Layer 7 of a small transformer language model trained on English Wikipedia (16 layers, counted from 0, width 128).
A neuron adds its activation times its output weights to the MLP's output. To switch it off is to set its activation to zero at one token and run the rest of the model.

Output weights of the MLP neurons that the questions are about. A number n stands for (n - 500) times 0.002.
n6: 468 473 405 561 482 404 419 424 341 521 565 467 483 413 608 575 272 486 470 368 386 439 368 540 473 491 437 333 520 416 414 437 529 381 508 670 629 457 342 580 441 323 569 456 384 516 349 539 509 572 642 509 665 637 465 491 506 568 488 645 599 549 509 469 363 698 416 528 494 361 641 471 533 402 630 284 511 463 433 338 503 466 391 724 398 419 701 596 406 359 416 551 542 552 593 466 411 402 492 364 611 574 460 458 356 658 681 485 540 615 670 491 435 497 659 429 488 404 417 550 414 702 530 392 699 584 490 400
n57: 398 582 414 605 726 577 626 384 463 425 402 592 518 423 395 335 601 506 425 415 395 615 568 523 614 415 294 606 675 625 443 301 463 408 383 614 497 497 356 521 620 402 545 512 563 365 513 548 460 585 567 567 582 451 349 418 563 301 553 624 421 736 389 401 291 419 485 585 654 561 565 564 415 616 543 385 512 513 445 471 724 605 249 586 534 301 604 222 380 598 503 394 476 612 378 488 633 565 714 552 386 718 497 456 527 584 487 584 467 481 491 519 533 358 461 569 581 503 550 469 441 523 428 418 456 457 427 603
n63: 353 389 438 437 470 434 461 506 442 647 356 536 403 513 465 400 415 395 378 540 435 440 430 554 441 445 626 582 446 666 379 599 512 506 393 536 441 456 399 191 690 619 513 424 711 595 661 572 411 693 726 513 449 487 731 437 481 450 402 409 521 638 514 391 497 574 591 493 464 454 766 531 597 478 623 522 587 523 533 480 610 429 426 465 494 438 547 628 469 533 336 388 549 513 466 494 515 533 323 346 287 764 296 428 577 513 448 523 742 423 351 593 734 388 599 306 516 516 671 500 436 554 545 618 671 588 639 454
n67: 400 509 568 540 615 449 559 441 656 558 515 353 530 573 379 461 536 455 587 538 625 649 383 468 438 534 461 551 527 552 649 396 482 355 435 694 381 410 491 386 449 661 450 397 178 711 605 456 539 679 579 573 610 358 479 575 512 574 345 631 376 542 510 533 606 466 646 423 254 396 705 596 631 636 485 594 518 310 609 585 603 674 666 633 530 401 438 449 582 366 570 309 532 443 594 387 305 442 516 503 368 637 569 444 488 573 370 433 604 577 503 531 523 432 313 444 463 558 543 430 340 659 444 381 553 655 619 471
n79: 529 464 535 555 533 569 406 467 494 279 542 613 486 523 558 456 483 556 500 260 476 494 375 543 511 550 305 542 474 445 425 382 557 632 511 287 444 301 594 560 295 344 420 741 378 740 488 441 460 420 539 590 331 503 546 366 227 454 445 638 312 334 456 651 325 395 472 393 506 563 491 513 459 640 451 538 506 589 367 518 552 438 541 546 460 506 585 543 478 515 492 484 650 434 577 492 332 655 505 555 547 670 458 382 469 532 400 582 353 637 527 585 509 407 438 421 358 436 494 440 450 688 547 463 624 503 497 494
n100: 421 459 412 484 676 648 614 530 376 448 497 491 477 497 471 463 562 453 590 569 580 474 530 439 685 535 414 396 628 533 721 690 674 404 425 508 488 494 524 466 587 448 586 375 547 564 343 474 597 503 521 423 394 454 423 760 380 527 382 522 478 523 698 439 528 425 358 570 577 586 514 341 474 526 497 529 421 512 478 370 347 597 572 500 563 532 496 468 494 667 478 571 456 435 729 439 463 497 510 349 293 543 402 582 680 500 247 386 517 529 378 341 473 485 483 328 391 408 381 329 483 430 471 483 381 348 344 443
n120: 543 685 548 338 557 485 558 515 606 379 465 621 482 533 416 546 521 618 580 240 590 515 430 593 369 395 335 600 395 410 320 270 450 348 442 611 522 613 447 464 478 387 425 344 408 468 542 699 422 589 581 622 272 632 455 509 570 500 471 592 551 437 732 461 362 323 390 794 494 528 588 569 343 602 407 346 539 538 361 661 401 424 469 602 497 651 606 523 477 552 583 542 630 584 445 515 623 512 478 376 324 723 429 593 375 563 540 591 485 512 494 552 516 436 562 494 548 618 564 443 588 583 439 515 348 471 711 550
n138: 400 584 623 478 595 421 673 573 441 494 556 422 575 421 433 473 567 589 479 518 590 359 635 537 519 548 299 527 552 472 573 600 422 674 523 541 476 638 601 514 411 585 509 448 578 456 459 639 620 419 415 355 621 526 640 613 389 484 584 514 442 535 348 438 389 346 335 658 630 600 556 203 578 494 393 518 497 311 515 581 642 474 393 570 295 449 346 626 491 473 397 603 399 448 394 597 418 494 555 469 421 453 312 323 395 400 565 457 474 462 542 488 353 531 773 503 512 497 354 620 482 378 550 589 654 522 358 430
n140: 555 596 511 561 531 459 527 503 588 459 616 686 434 424 459 503 587 626 536 303 461 356 494 500 438 584 579 439 547 360 631 340 664 367 514 479 331 520 421 388 673 514 482 509 605 391 642 446 564 536 621 567 422 585 448 555 534 393 556 385 514 433 506 519 678 577 556 528 527 342 580 449 566 410 337 606 408 655 342 515 564 472 512 515 532 308 620 579 604 362 436 329 517 649 363 483 223 629 524 574 430 395 582 431 421 444 470 586 486 586 631 544 547 622 440 592 606 591 220 427 461 263 455 563 304 509 698 537
n187: 503 614 546 444 613 445 611 610 481 743 512 506 561 577 574 507 699 379 616 542 484 522 393 349 414 367 556 326 451 447 517 553 524 482 650 412 742 463 514 348 514 494 548 552 638 503 610 653 463 488 606 468 628 374 355 418 593 480 727 435 652 518 423 517 608 544 550 342 551 693 525 625 646 669 270 599 579 526 393 414 353 500 412 445 571 560 382 425 443 620 680 280 479 352 315 446 356 568 381 409 456 432 573 560 446 534 519 419 349 459 633 218 517 424 404 610 578 432 516 485 400 645 447 446 663 490 471 610
n202: 366 506 453 666 768 574 509 511 479 515 511 442 415 408 461 676 544 375 645 525 442 396 589 443 503 512 644 528 553 411 487 516 559 588 503 483 674 655 442 535 580 532 700 379 466 319 616 537 408 556 580 485 354 432 784 500 465 686 734 548 452 547 439 417 524 422 400 386 386 438 425 467 412 544 597 426 442 475 511 362 562 445 602 485 488 403 299 611 580 527 330 423 449 611 621 512 680 656 516 475 436 555 468 665 583 739 642 540 398 482 524 617 471 297 517 618 578 455 436 639 398 722 413 427 500 601 535 624
n222: 442 557 302 472 401 546 607 598 500 592 513 631 474 183 529 588 442 538 517 528 571 401 469 476 467 423 352 483 438 298 546 377 471 588 557 969 530 426 576 181 406 566 591 490 492 388 479 568 552 344 558 476 622 500 344 652 494 714 556 466 265 412 415 367 409 683 422 316 632 374 483 325 316 471 682 421 481 448 802 405 507 633 410 542 539 436 510 629 419 419 516 421 450 466 434 459 397 528 391 372 550 769 512 507 446 536 440 493 474 387 550 633 469 329 395 490 526 454 420 670 639 448 739 436 550 490 279 452
n281: 519 360 446 574 476 323 467 528 535 638 615 416 471 474 398 507 627 528 405 469 617 468 385 546 381 408 456 470 436 500 427 425 468 561 652 483 695 448 484 735 360 419 596 506 385 543 299 368 320 517 539 482 367 526 312 681 449 619 420 464 563 494 418 466 407 441 533 522 603 817 432 401 470 442 338 576 489 472 619 479 379 455 438 335 500 310 735 623 230 473 506 392 587 488 497 415 368 447 531 279 443 476 529 643 458 509 589 582 523 518 580 462 382 516 585 553 380 465 473 436 382 426 497 614 618 447 410 409
n290: 510 406 503 488 484 713 484 376 593 614 373 610 367 555 381 439 482 425 192 452 487 491 459 321 469 538 691 497 406 422 497 536 385 327 393 695 686 446 463 566 260 459 592 518 379 608 543 620 781 576 750 459 379 473 457 358 625 411 484 491 462 558 400 448 521 571 497 591 516 405 500 349 585 506 391 521 401 345 390 525 412 503 578 469 570 462 424 362 407 591 553 557 591 535 709 548 504 480 621 448 314 248 497 456 153 565 581 404 500 543 522 547 471 598 491 481 525 436 491 424 488 425 429 455 594 373 431 388
n292: 438 588 415 651 534 385 678 528 384 399 335 394 509 580 518 541 491 434 461 506 555 586 619 472 385 479 554 497 391 428 503 503 674 485 611 734 533 619 382 570 604 588 509 518 489 554 471 546 500 433 485 693 506 515 462 640 713 492 437 531 534 333 398 689 547 560 384 334 387 595 667 581 458 597 606 281 436 469 386 570 462 377 641 706 535 539 244 586 583 494 621 670 540 537 563 601 514 463 389 525 516 589 487 446 514 669 449 540 514 479 569 347 311 446 506 329 645 423 593 641 554 626 353 425 367 346 630 651
n314: 438 532 462 363 585 356 676 382 538 775 412 535 553 610 415 675 469 712 506 388 613 484 551 353 471 500 416 464 325 423 438 594 574 388 436 384 471 553 556 426 419 491 383 562 211 738 503 445 428 548 526 594 543 431 372 497 451 535 497 545 352 441 306 520 541 338 527 407 572 246 614 682 394 674 506 472 340 643 593 568 472 451 475 541 701 721 210 588 425 648 473 465 539 490 383 500 551 698 461 563 548 631 346 477 418 654 359 513 365 506 609 465 594 460 683 465 402 509 478 412 532 717 350 561 614 453 507 457

Each question names a token from some text and the token that comes next. It shows the activations a of the neurons there, in the order above. A number n stands for (n - 500) times 0.0063.

Then comes g, the gradient of the next token's log-probability with respect to the MLP's output, scaled to length 1. A neuron's effect is roughly proportional to its activation times (output weights . g). A number n stands for (n - 500) times 0.00092.

" the", then " work"
a: 494 505 535 508 505 502 488 492 537 485 418 516 522 501 435 475
g: 706 532 532 239 477 518 430 328 460 530 397 508 399 621 479 483 490 438 482 493 584 436 591 586 464 583 536 605 522 793 417 584 691 326 556 510 407 531 453 514 625 494 516 472 498 461 510 490 484 522 574 584 664 547 400 353 419 499 382 461 446 482 630 623 441 691 675 391 462 527 702 401 685 676 375 418 497 458 563 387 620 479 391 523 476 548 560 552 429 511 493 520 610 566 522 508 425 409 371 485 796 371 595 419 613 408 389 488 491 334 516 585 533 446 453 366 580 623 546 433 575 542 543 477 410 612 592 496
Switching off which neuron hurts the next token most? n202

" Can", then "aries"
a: 482 535 497 562 476 579 487 506 486 577 528 554 502 538 491 502
g: 618 597 509 582 384 444 593 518 384 568 583 557 655 352 386 442 644 519 549 571 537 489 523 464 410 407 519 408 511 251 586 618 371 591 485 458 376 277 423 508 491 538 474 616 544 542 559 617 329 424 391 611 514 560 474 451 419 561 622 490 520 491 446 475 290 664 487 508 424 577 672 483 632 630 445 307 555 492 379 635 416 480 481 299 408 347 502 489 267 529 642 566 358 494 487 599 440 545 483 335 503 483 534 464 529 388 395 391 328 456 496 367 529 412 436 568 679 579 576 545 356 445 508 427 654 542 557 407
Which two neurons, each switched off alone, lower its probability most, in order? n187, n222

"d", then "r"
a: 486 563 515 495 511 495 526 458 506 599 657 493 471 500 495 524
g: 472 379 533 338 424 426 409 465 624 449 422 441 607 376 370 465 599 580 443 424 395 652 378 633 518 568 698 379 338 600 495 508 521 455 399 439 450 614 627 623 620 399 465 526 472 416 416 432 422 588 639 495 422 453 496 509 635 469 454 524 562 402 371 554 421 444 595 369 410 476 383 372 648 435 593 226 460 533 596 592 507 467 544 569 553 596 505 459 693 475 564 349 547 351 378 653 454 458 539 566 631 478 483 350 439 521 683 346 685 524 495 445 433 537 554 649 536 473 529 601 550 459 346 516 300 383 584 629
Which neuron, switched off, raises the next token's probability most? n202

",", then " Ch"
a: 714 506 503 507 506 394 497 506 512 533 501 489 275 501 517 541
g: 422 526 472 506 454 542 416 547 463 469 468 494 489 415 597 600 431 504 555 400 529 537 402 445 467 397 449 518 662 532 513 491 552 544 615 554 710 469 580 413 480 392 453 427 406 506 530 389 514 604 360 537 531 518 391 299 464 392 313 601 700 419 422 561 334 442 324 569 419 457 496 576 453 425 514 482 701 486 550 508 382 709 556 724 379 417 549 396 545 471 414 418 534 360 506 457 703 469 321 549 321 366 634 503 511 457 499 446 708 292 531 345 622 743 541 464 506 644 513 573 452 431 350 531 492 603 600 528
Switching off which neuron hurts the next token most? n6

" En", then "ter"
a: 513 498 490 533 522 488 491 464 563 532 504 546 470 557 468 509
g: 417 310 389 620 513 534 524 460 507 545 458 290 459 573 341 542 406 507 466 378 553 495 581 628 526 524 385 638 560 487 481 394 413 352 445 427 606 539 652 374 512 486 578 532 448 303 434 356 337 417 501 328 483 561 586 426 375 550 321 564 538 484 558 418 489 494 470 634 431 414 387 476 708 331 631 476 548 395 500 541 433 505 499 375 589 547 493 445 521 324 456 522 464 546 391 491 583 402 535 651 679 379 511 502 547 484 436 198 435 567 616 531 448 631 458 790 421 356 502 418 434 526 525 555 644 421 546 473
Switching off which neuron hurts the next token most? n292

",", then " data"
a: 505 457 491 525 498 489 487 430 450 533 509 492 378 481 460 508
g: 541 573 418 648 480 326 387 474 363 641 339 353 446 556 574 493 506 402 500 607 580 536 610 394 384 466 606 537 584 510 631 397 417 550 508 493 370 466 550 484 374 512 353 522 457 315 413 446 573 356 462 600 666 389 332 514 272 370 428 467 508 400 445 558 639 530 561 602 341 462 633 654 513 618 588 337 574 464 619 533 520 425 500 629 637 540 574 462 592 423 525 374 516 405 454 573 493 494 416 494 541 643 534 425 696 397 598 452 513 406 311 489 492 677 296 391 634 530 452 438 434 288 539 469 501 553 528 496
Switching off which neuron hurts the next token most? n281

" official", then " bi"
a: 494 567 511 518 524 495 498 504 522 531 466 485 511 526 430 436
g: 529 456 560 453 552 446 574 583 297 561 345 636 428 633 673 433 328 381 334 730 451 493 312 478 553 544 487 585 297 667 470 453 643 541 569 494 506 374 542 571 526 454 471 401 473 566 480 422 511 529 522 404 626 586 460 444 504 341 478 698 537 524 484 566 527 485 492 427 553 393 637 590 326 476 537 537 369 561 501 483 563 565 556 538 557 577 558 448 510 576 484 449 286 639 307 409 393 460 473 618 478 578 318 440 736 427 363 595 452 375 391 616 522 472 599 450 400 573 452 491 336 418 298 393 470 416 505 520
Switching off which neuron hurts the next token most? n57

" with", then " a"
a: 464 499 489 523 496 500 497 466 352 468 468 467 497 507 499 418
g: 483 596 380 625 486 557 446 678 605 427 481 550 629 455 592 534 422 445 636 496 519 558 593 463 623 599 590 450 464 351 458 388 453 548 601 402 324 332 576 590 572 777 416 605 457 494 557 620 440 500 610 368 471 577 695 462 569 351 588 472 541 360 545 457 343 515 345 619 482 596 654 573 524 533 397 732 538 595 492 504 473 493 551 510 467 459 500 412 389 500 536 487 528 471 294 718 459 706 524 448 527 672 531 439 582 536 514 518 430 562 588 555 530 658 423 472 310 545 627 382 503 599 484 456 277 615 514 518
Which neuron, switched off, raises the next token's probability most? n140

" \"", then "he"
a: 593 507 501 490 502 490 498 484 500 486 516 489 518 500 415 489
g: 556 492 339 533 705 413 431 519 642 587 559 465 492 511 522 460 492 611 606 439 609 651 416 385 530 465 486 557 399 378 429 641 377 594 383 552 410 649 494 412 676 371 672 366 516 551 439 485 620 684 497 465 516 665 493 377 541 689 456 418 565 456 524 408 634 544 652 476 479 641 594 264 479 466 631 490 575 602 491 593 383 481 431 730 405 561 567 521 432 683 547 471 629 582 380 453 428 561 485 536 447 577 576 518 507 429 459 603 511 545 338 422 477 612 595 527 442 627 227 426 457 549 424 325 525 479 512 421
Switching off which neuron hurts the next token most? n6

"ing", then " Jackson"
a: 527 420 504 510 505 479 367 562 548 482 582 724 539 509 500 498
g: 598 561 415 457 562 340 359 453 490 596 476 454 547 347 604 509 572 420 553 270 638 450 487 534 346 450 306 223 664 514 449 371 540 735 615 497 453 475 370 517 547 557 534 359 606 489 556 373 551 466 563 587 503 760 496 546 543 522 475 599 495 319 498 542 412 538 438 507 530 473 570 509 481 323 535 560 538 330 520 654 481 539 573 523 559 445 704 658 424 409 480 584 492 421 640 438 483 594 614 433 497 480 507 523 371 532 440 606 531 456 501 433 379 508 404 558 537 328 561 461 657 415 619 497 606 376 262 510
Switching off which neuron hurts the next token most? n222

"one", then " to"
a: 513 508 649 492 438 498 513 526 461 446 374 490 584 483 466 573
g: 378 487 487 521 570 594 724 485 439 431 640 497 604 436 524 489 448 452 483 396 515 290 654 461 738 612 535 618 351 509 474 824 553 499 309 544 553 515 356 320 461 590 424 490 661 590 508 466 576 549 624 583 554 523 483 548 549 319 546 457 538 417 688 412 423 598 432 616 512 415 543 400 613 331 568 531 405 458 651 659 571 625 593 443 387 530 544 533 580 491 538 593 507 530 494 524 364 590 548 389 456 442 419 432 512 432 437 561 499 471 549 571 360 477 371 661 472 452 364 563 500 493 708 409 647 568 536 389
Switching off which neuron hurts the next token most? n63

"y", then " for"
a: 510 573 514 961 502 498 500 503 542 502 503 526 494 483 489 498
g: 560 523 457 528 387 573 325 518 454 389 391 544 436 244 602 462 390 527 541 460 493 503 586 453 491 501 595 401 596 415 651 568 401 451 394 386 622 479 477 513 542 599 599 573 642 547 655 509 394 475 487 579 643 576 600 577 487 475 388 490 460 441 541 493 466 694 505 491 368 708 680 397 547 486 504 493 254 397 528 575 388 510 598 438 591 481 540 394 407 423 265 450 461 555 643 488 263 615 570 479 533 509 584 462 367 364 351 454 628 550 474 595 644 384 271 452 455 589 473 562 519 505 553 612 502 624 611 680
Which two neurons, each switched off alone, lower its probability most, in order? n67, n140

"M", then ")"
a: 489 289 440 536 521 507 498 507 500 538 511 486 501 498 517 521
g: 523 554 519 470 426 517 379 623 544 398 472 423 509 528 706 472 412 583 446 493 494 440 657 468 466 628 464 443 394 387 504 529 503 568 316 404 521 568 515 460 439 675 516 479 746 565 471 427 523 521 536 461 383 541 321 579 406 562 573 409 321 442 620 454 486 531 454 629 501 542 392 573 723 609 392 562 554 177 445 611 498 496 397 376 515 381 532 616 180 493 445 390 619 418 533 550 524 408 491 589 417 255 527 559 443 484 428 447 556 341 578 570 401 487 372 412 484 495 531 394 404 507 648 652 567 543 541 428
Switching off which neuron hurts the next token most? n57

" w", then "or"
a: 532 466 500 444 438 470 463 510 474 479 499 487 480 498 508 502
g: 269 548 507 377 610 499 512 588 594 287 602 740 570 522 616 496 633 554 410 600 484 477 314 394 574 479 440 547 389 548 301 409 473 248 595 565 412 513 422 573 523 606 497 521 585 437 595 633 483 607 553 472 589 451 265 319 541 538 495 532 533 575 537 402 532 630 708 441 524 422 577 606 602 644 518 422 540 569 496 544 338 615 642 404 516 595 572 452 569 495 532 382 552 547 522 773 451 631 493 479 534 524 506 569 559 614 453 381 614 428 431 514 555 488 545 677 482 480 484 564 418 385 653 391 528 560 545 459
Which neuron, switched off, raises the next token's probability most? n67

"\n", then "\n"
a: 492 463 496 530 503 497 483 565 499 472 530 526 478 485 477 514
g: 313 596 686 493 543 461 658 634 488 380 508 492 536 541 554 503 338 604 571 401 513 444 534 555 498 530 523 453 801 610 458 532 515 419 550 575 485 461 564 526 756 572 474 425 409 481 519 504 684 436 591 602 480 626 422 485 524 442 574 592 595 373 562 532 479 620 380 377 473 402 591 384 595 563 557 481 344 449 465 515 608 363 593 411 390 401 524 597 396 337 352 544 472 486 500 398 394 558 595 505 341 230 205 416 421 502 566 458 527 527 590 697 437 444 420 518 689 479 488 406 606 433 466 475 520 505 581 503
Switching off which neuron hurts the next token most? n138

"r", then "oll"
a: 509 507 497 508 415 494 496 483 291 817 495 477 442 514 489 507
g: 632 516 519 634 331 315 628 583 621 421 565 353 466 636 438 533 383 308 351 334 503 539 490 337 428 496 483 533 536 520 448 433 654 530 352 519 523 643 453 616 395 465 395 439 500 459 636 501 324 335 512 442 575 522 701 325 374 521 624 392 452 627 630 547 577 381 542 355 455 582 464 592 625 502 526 400 551 427 502 382 613 438 630 578 455 425 497 565 481 496 524 419 475 360 577 679 612 519 347 442 412 344 514 462 346 378 555 580 601 543 628 472 564 511 634 616 442 599 545 494 368 534 539 605 515 401 536 650
Switching off which neuron hurts the next token most? n187

" the", then " Commun"
a: 527 500 565 500 529 499 502 487 515 524 482 513 512 498 475 508
g: 461 387 616 496 446 523 656 625 410 564 380 348 461 579 383 574 554 446 456 562 531 578 454 617 499 548 487 546 693 338 607 496 564 474 602 507 575 451 583 463 482 687 461 463 549 444 597 582 599 528 512 476 646 475 509 531 470 532 609 532 436 612 609 497 273 481 575 506 349 482 318 662 519 440 508 443 532 427 499 557 501 379 668 469 529 451 522 530 377 577 371 452 630 411 610 489 373 529 414 375 427 800 534 324 502 681 380 424 679 509 501 655 556 514 549 287 660 582 672 379 460 489 426 692 598 576 525 565
Switching off which neuron hurts the next token most? n63

"ood", then " sound"
a: 493 567 519 509 517 530 394 500 534 480 559 531 560 535 453 462
g: 632 384 327 513 574 460 378 414 478 494 494 506 520 452 522 445 582 476 661 627 464 338 275 563 536 509 468 380 529 560 402 455 485 459 454 492 363 515 456 493 458 627 589 344 630 549 431 551 517 392 477 385 351 528 568 497 756 478 478 551 694 514 547 534 587 428 696 523 428 511 454 582 462 478 550 460 460 580 559 528 477 469 431 411 747 669 515 396 569 549 529 610 558 621 400 584 399 488 410 508 381 255 516 609 566 447 513 473 499 546 627 491 508 568 474 444 713 326 409 247 589 414 597 734 435 576 529 651
Which neuron, switched off, raises the next token's probability most? n57

" conv", then "inc"
a: 431 501 379 450 502 503 309 506 461 506 494 486 481 531 506 514
g: 346 531 461 609 401 422 668 508 356 673 505 460 382 536 408 525 346 295 608 527 354 389 530 511 592 637 590 515 400 417 434 526 477 383 516 547 497 479 604 406 565 551 545 323 606 542 672 504 330 562 450 451 560 492 530 398 408 517 656 365 631 419 387 616 435 410 500 596 720 427 729 328 483 474 551 518 507 480 502 237 405 367 541 290 492 546 461 354 626 435 538 610 321 473 464 446 489 479 535 439 512 511 549 375 556 393 443 502 476 585 398 616 537 413 450 413 584 450 565 422 401 562 454 488 633 416 356 576
Switching off which neuron hurts the next token most? n120

"ing", then "y"
a: 499 494 465 529 446 534 529 586 515 497 442 549 493 475 435 696
g: 640 570 577 534 675 578 421 405 625 518 639 600 620 624 485 442 602 430 427 457 437 458 694 509 463 473 399 725 499 590 501 453 468 514 582 554 616 383 547 587 522 613 466 531 206 438 594 477 483 568 417 380 628 413 497 597 484 390 476 593 570 533 478 284 432 273 388 472 533 253 578 439 437 565 582 409 431 543 491 409 452 408 443 599 469 618 570 618 545 422 509 478 606 525 413 651 576 606 540 334 490 686 610 466 448 585 618 605 381 592 439 462 540 461 644 495 467 500 396 303 387 413 367 439 552 382 483 426
Switching off which neuron hurts the next token most? n314

"ers", then "isted"
a: 527 469 511 500 403 691 498 513 498 517 499 500 480 535 481 462
g: 562 334 595 596 611 485 367 670 376 584 496 434 633 543 501 402 476 329 402 534 506 499 651 555 352 511 436 593 637 474 451 514 507 596 552 442 459 437 348 544 573 447 584 467 562 598 495 523 362 368 579 410 412 449 620 505 268 445 508 499 627 696 551 515 557 649 418 644 323 672 505 518 511 528 498 565 461 357 465 503 551 384 472 524 498 652 433 510 573 518 448 565 495 326 441 421 621 649 327 339 429 549 396 491 538 437 491 509 299 464 520 478 526 659 657 508 513 646 575 260 362 596 341 526 392 427 362 454
Switching off which neuron hurts the next token most? n100

"ena", then " City"
a: 724 515 489 494 501 464 500 441 515 496 513 516 448 577 539 490
g: 602 510 351 570 403 628 416 274 472 481 688 408 532 624 459 649 507 438 347 239 572 494 417 448 549 279 467 624 572 412 643 552 571 419 506 460 623 499 568 359 545 444 609 536 557 429 407 297 391 500 563 538 648 447 544 590 568 528 556 520 344 441 419 498 543 409 296 593 530 534 409 423 436 559 422 563 570 345 424 544 571 458 365 447 530 542 561 493 566 364 572 411 446 408 375 637 457 342 566 458 585 713 486 344 477 506 542 444 579 530 503 659 494 420 571 466 259 526 490 444 464 719 530 428 506 408 447 504
Switching off which neuron hurts the next token most? n6

"ne", then " C"
a: 493 532 495 478 672 487 446 471 494 505 524 548 572 437 526 220
g: 430 669 505 511 506 544 413 572 407 521 484 623 554 479 574 540 176 404 515 372 448 672 553 613 551 424 543 657 595 639 455 346 523 393 549 531 501 379 510 427 563 601 535 402 539 572 322 529 460 576 485 547 594 455 555 630 472 257 341 435 459 544 460 679 373 657 468 627 369 442 517 461 469 757 543 651 595 341 497 499 551 488 478 486 505 416 479 375 520 443 572 350 443 513 614 424 391 545 444 600 608 530 488 513 533 550 564 214 426 429 510 408 478 590 445 390 412 592 525 531 468 441 395 432 500 455 457 752
Switching off which neuron hurts the next token most? n314

"ec", then "ost"
a: 486 523 377 529 515 506 383 430 441 566 503 517 416 500 512 468
g: 616 677 531 370 524 441 410 552 556 489 452 307 629 560 399 393 401 426 370 456 421 478 541 623 479 589 457 629 395 548 418 712 513 496 529 444 519 529 510 570 413 675 437 542 617 587 666 564 631 431 492 590 506 550 685 522 490 412 461 441 427 416 613 422 478 571 571 427 418 672 534 533 453 414 340 438 391 521 378 414 432 441 577 412 607 479 368 509 380 524 554 435 291 485 289 504 539 610 447 328 579 761 586 631 544 487 514 482 556 501 490 356 554 387 323 475 562 691 689 534 499 638 413 675 509 426 481 445
Switching off which neuron hurts the next token most? n187

" ec", then "um"
a: 484 509 672 565 491 500 459 492 471 501 515 561 493 526 490 443
g: 372 652 575 676 505 498 472 597 484 536 475 628 496 707 508 502 639 336 530 555 542 661 628 507 503 469 454 593 406 578 437 495 525 661 570 527 648 455 417 569 492 648 499 581 437 591 436 488 608 637 517 410 508 489 563 565 327 545 531 604 532 323 329 550 404 614 539 518 550 576 482 435 515 524 449 612 603 487 453 338 551 538 612 435 609 312 472 565 413 642 577 538 611 321 576 476 461 345 425 379 656 366 606 432 442 581 818 427 482 490 604 505 427 361 541 325 569 469 456 477 280 578 349 472 559 483 491 603
Switching off which neuron hurts the next token most? n120

" for", then " attempt"
a: 473 513 491 553 498 505 471 479 493 545 497 515 498 542 499 435
g: 493 664 499 396 651 458 561 687 564 461 519 622 619 388 377 654 364 638 609 666 515 544 535 444 460 536 566 510 525 339 481 473 626 403 489 489 553 609 471 416 428 416 509 449 383 503 602 574 559 567 289 380 495 560 357 535 579 467 409 533 530 477 461 515 478 348 421 564 451 419 527 510 446 623 297 581 464 681 512 603 646 431 538 611 267 431 572 545 406 648 574 572 604 520 527 428 473 607 548 528 373 564 576 443 570 492 593 660 362 569 501 469 634 406 450 537 484 511 777 365 377 670 515 395 373 664 635 523
Switching off which neuron hurts the next token most? n67

"ace", then "/"
a: 493 544 480 496 520 444 477 491 511 468 449 478 550 553 490 505
g: 619 440 433 343 251 319 530 541 593 437 613 495 523 683 592 448 597 577 486 545 493 607 387 488 441 443 510 436 298 591 421 289 438 503 577 482 510 428 537 423 390 489 639 506 419 490 542 522 531 621 456 649 609 347 478 517 458 424 355 578 531 551 424 542 482 412 507 588 629 467 518 638 555 523 582 642 525 613 558 713 462 467 361 532 450 463 438 508 514 500 485 529 471 595 480 433 532 315 546 601 454 614 522 575 479 518 278 657 618 451 488 461 472 572 414 484 849 618 468 364 256 516 549 605 512 499 513 682
Switching off which neuron hurts the next token most? n202

"\n", then "It"
a: 539 502 506 494 485 560 491 454 493 474 520 692 491 376 488 513
g: 243 431 519 386 484 508 582 389 562 501 559 506 589 607 453 485 388 438 646 370 312 402 358 374 541 504 503 582 585 674 364 620 519 510 540 656 476 402 650 846 625 462 440 545 302 533 520 506 467 309 413 561 607 510 589 483 403 466 731 443 535 583 579 507 499 424 392 361 313 469 587 470 387 475 634 323 598 557 426 455 504 384 523 561 441 582 384 555 481 546 440 509 412 553 529 598 461 460 540 542 665 330 557 620 397 412 455 453 482 424 536 411 427 490 449 386 510 607 430 595 388 443 498 461 649 489 517 540
Which neuron, switched off, raises the next token's probability most? n222

"ola", then " Christian"
a: 577 545 479 559 447 498 481 482 500 524 522 589 533 499 521 503
g: 505 502 729 389 584 546 474 506 616 503 391 440 520 596 480 384 595 364 425 431 630 461 608 519 455 507 342 378 365 524 495 721 469 508 578 515 319 553 600 481 561 529 483 492 605 458 556 644 497 529 327 561 595 516 459 580 379 614 543 505 567 550 515 631 567 669 521 464 365 487 340 526 475 531 465 456 575 709 484 546 554 363 570 371 386 476 456 530 487 392 484 539 432 377 513 387 471 588 471 525 429 423 562 633 712 318 325 617 548 415 622 431 620 422 476 382 612 522 685 429 455 450 467 742 209 472 514 453
Which neuron, switched off, raises the next token's probability most? n6

" of", then " imp"
a: 601 517 488 538 545 502 478 496 507 471 528 481 494 486 492 468
g: 437 566 449 437 583 454 547 664 414 537 446 508 785 588 377 636 259 695 527 585 451 532 464 435 476 389 506 577 469 566 480 545 551 398 536 488 545 648 541 519 535 482 539 489 563 378 460 530 425 485 494 237 466 241 552 577 403 502 387 444 421 450 423 543 436 383 664 590 472 505 525 526 423 519 377 523 627 778 522 531 578 509 463 586 465 489 547 561 429 498 628 505 472 543 424 589 521 560 441 515 539 685 614 403 542 532 384 454 536 427 473 468 620 453 551 510 480 596 695 436 466 539 320 231 282 578 677 411
Which neuron, switched off, raises the next token's probability most? n6

" the", then " song"
a: 518 502 518 510 511 508 497 496 535 498 421 513 501 490 480 494
g: 614 421 497 528 569 632 538 509 450 578 508 427 463 561 453 478 691 366 453 480 358 424 200 659 532 648 554 477 532 681 585 599 452 543 233 468 537 343 665 445 538 508 499 477 557 603 622 316 357 399 494 355 496 379 566 464 594 479 480 530 356 532 446 679 423 486 508 391 480 282 367 367 348 577 490 320 406 434 548 427 465 375 373 457 538 519 511 507 516 504 391 613 434 612 510 486 583 597 602 424 452 337 606 578 613 445 459 587 582 437 646 601 548 464 417 474 482 378 494 363 463 625 546 663 468 511 479 559
Which neuron, switched off, raises the next token's probability most? n202

" Per", then "th"
a: 471 529 515 512 496 492 468 457 500 501 463 553 508 547 489 541
g: 495 384 498 596 367 584 345 615 418 541 474 372 439 509 473 373 418 677 495 442 589 666 469 472 485 484 442 365 619 554 313 298 621 380 505 516 509 532 565 743 470 392 514 379 602 464 544 512 442 549 455 555 386 433 467 539 405 436 453 534 676 319 501 384 340 420 377 560 505 481 518 461 432 291 611 538 416 635 534 565 381 555 633 711 566 666 473 487 277 389 583 488 365 566 415 529 407 581 640 410 549 479 444 470 504 641 473 507 642 565 540 658 527 553 494 575 668 412 437 529 545 534 459 535 677 516 574 342
Which neuron, switched off, raises the next token's probability most? n6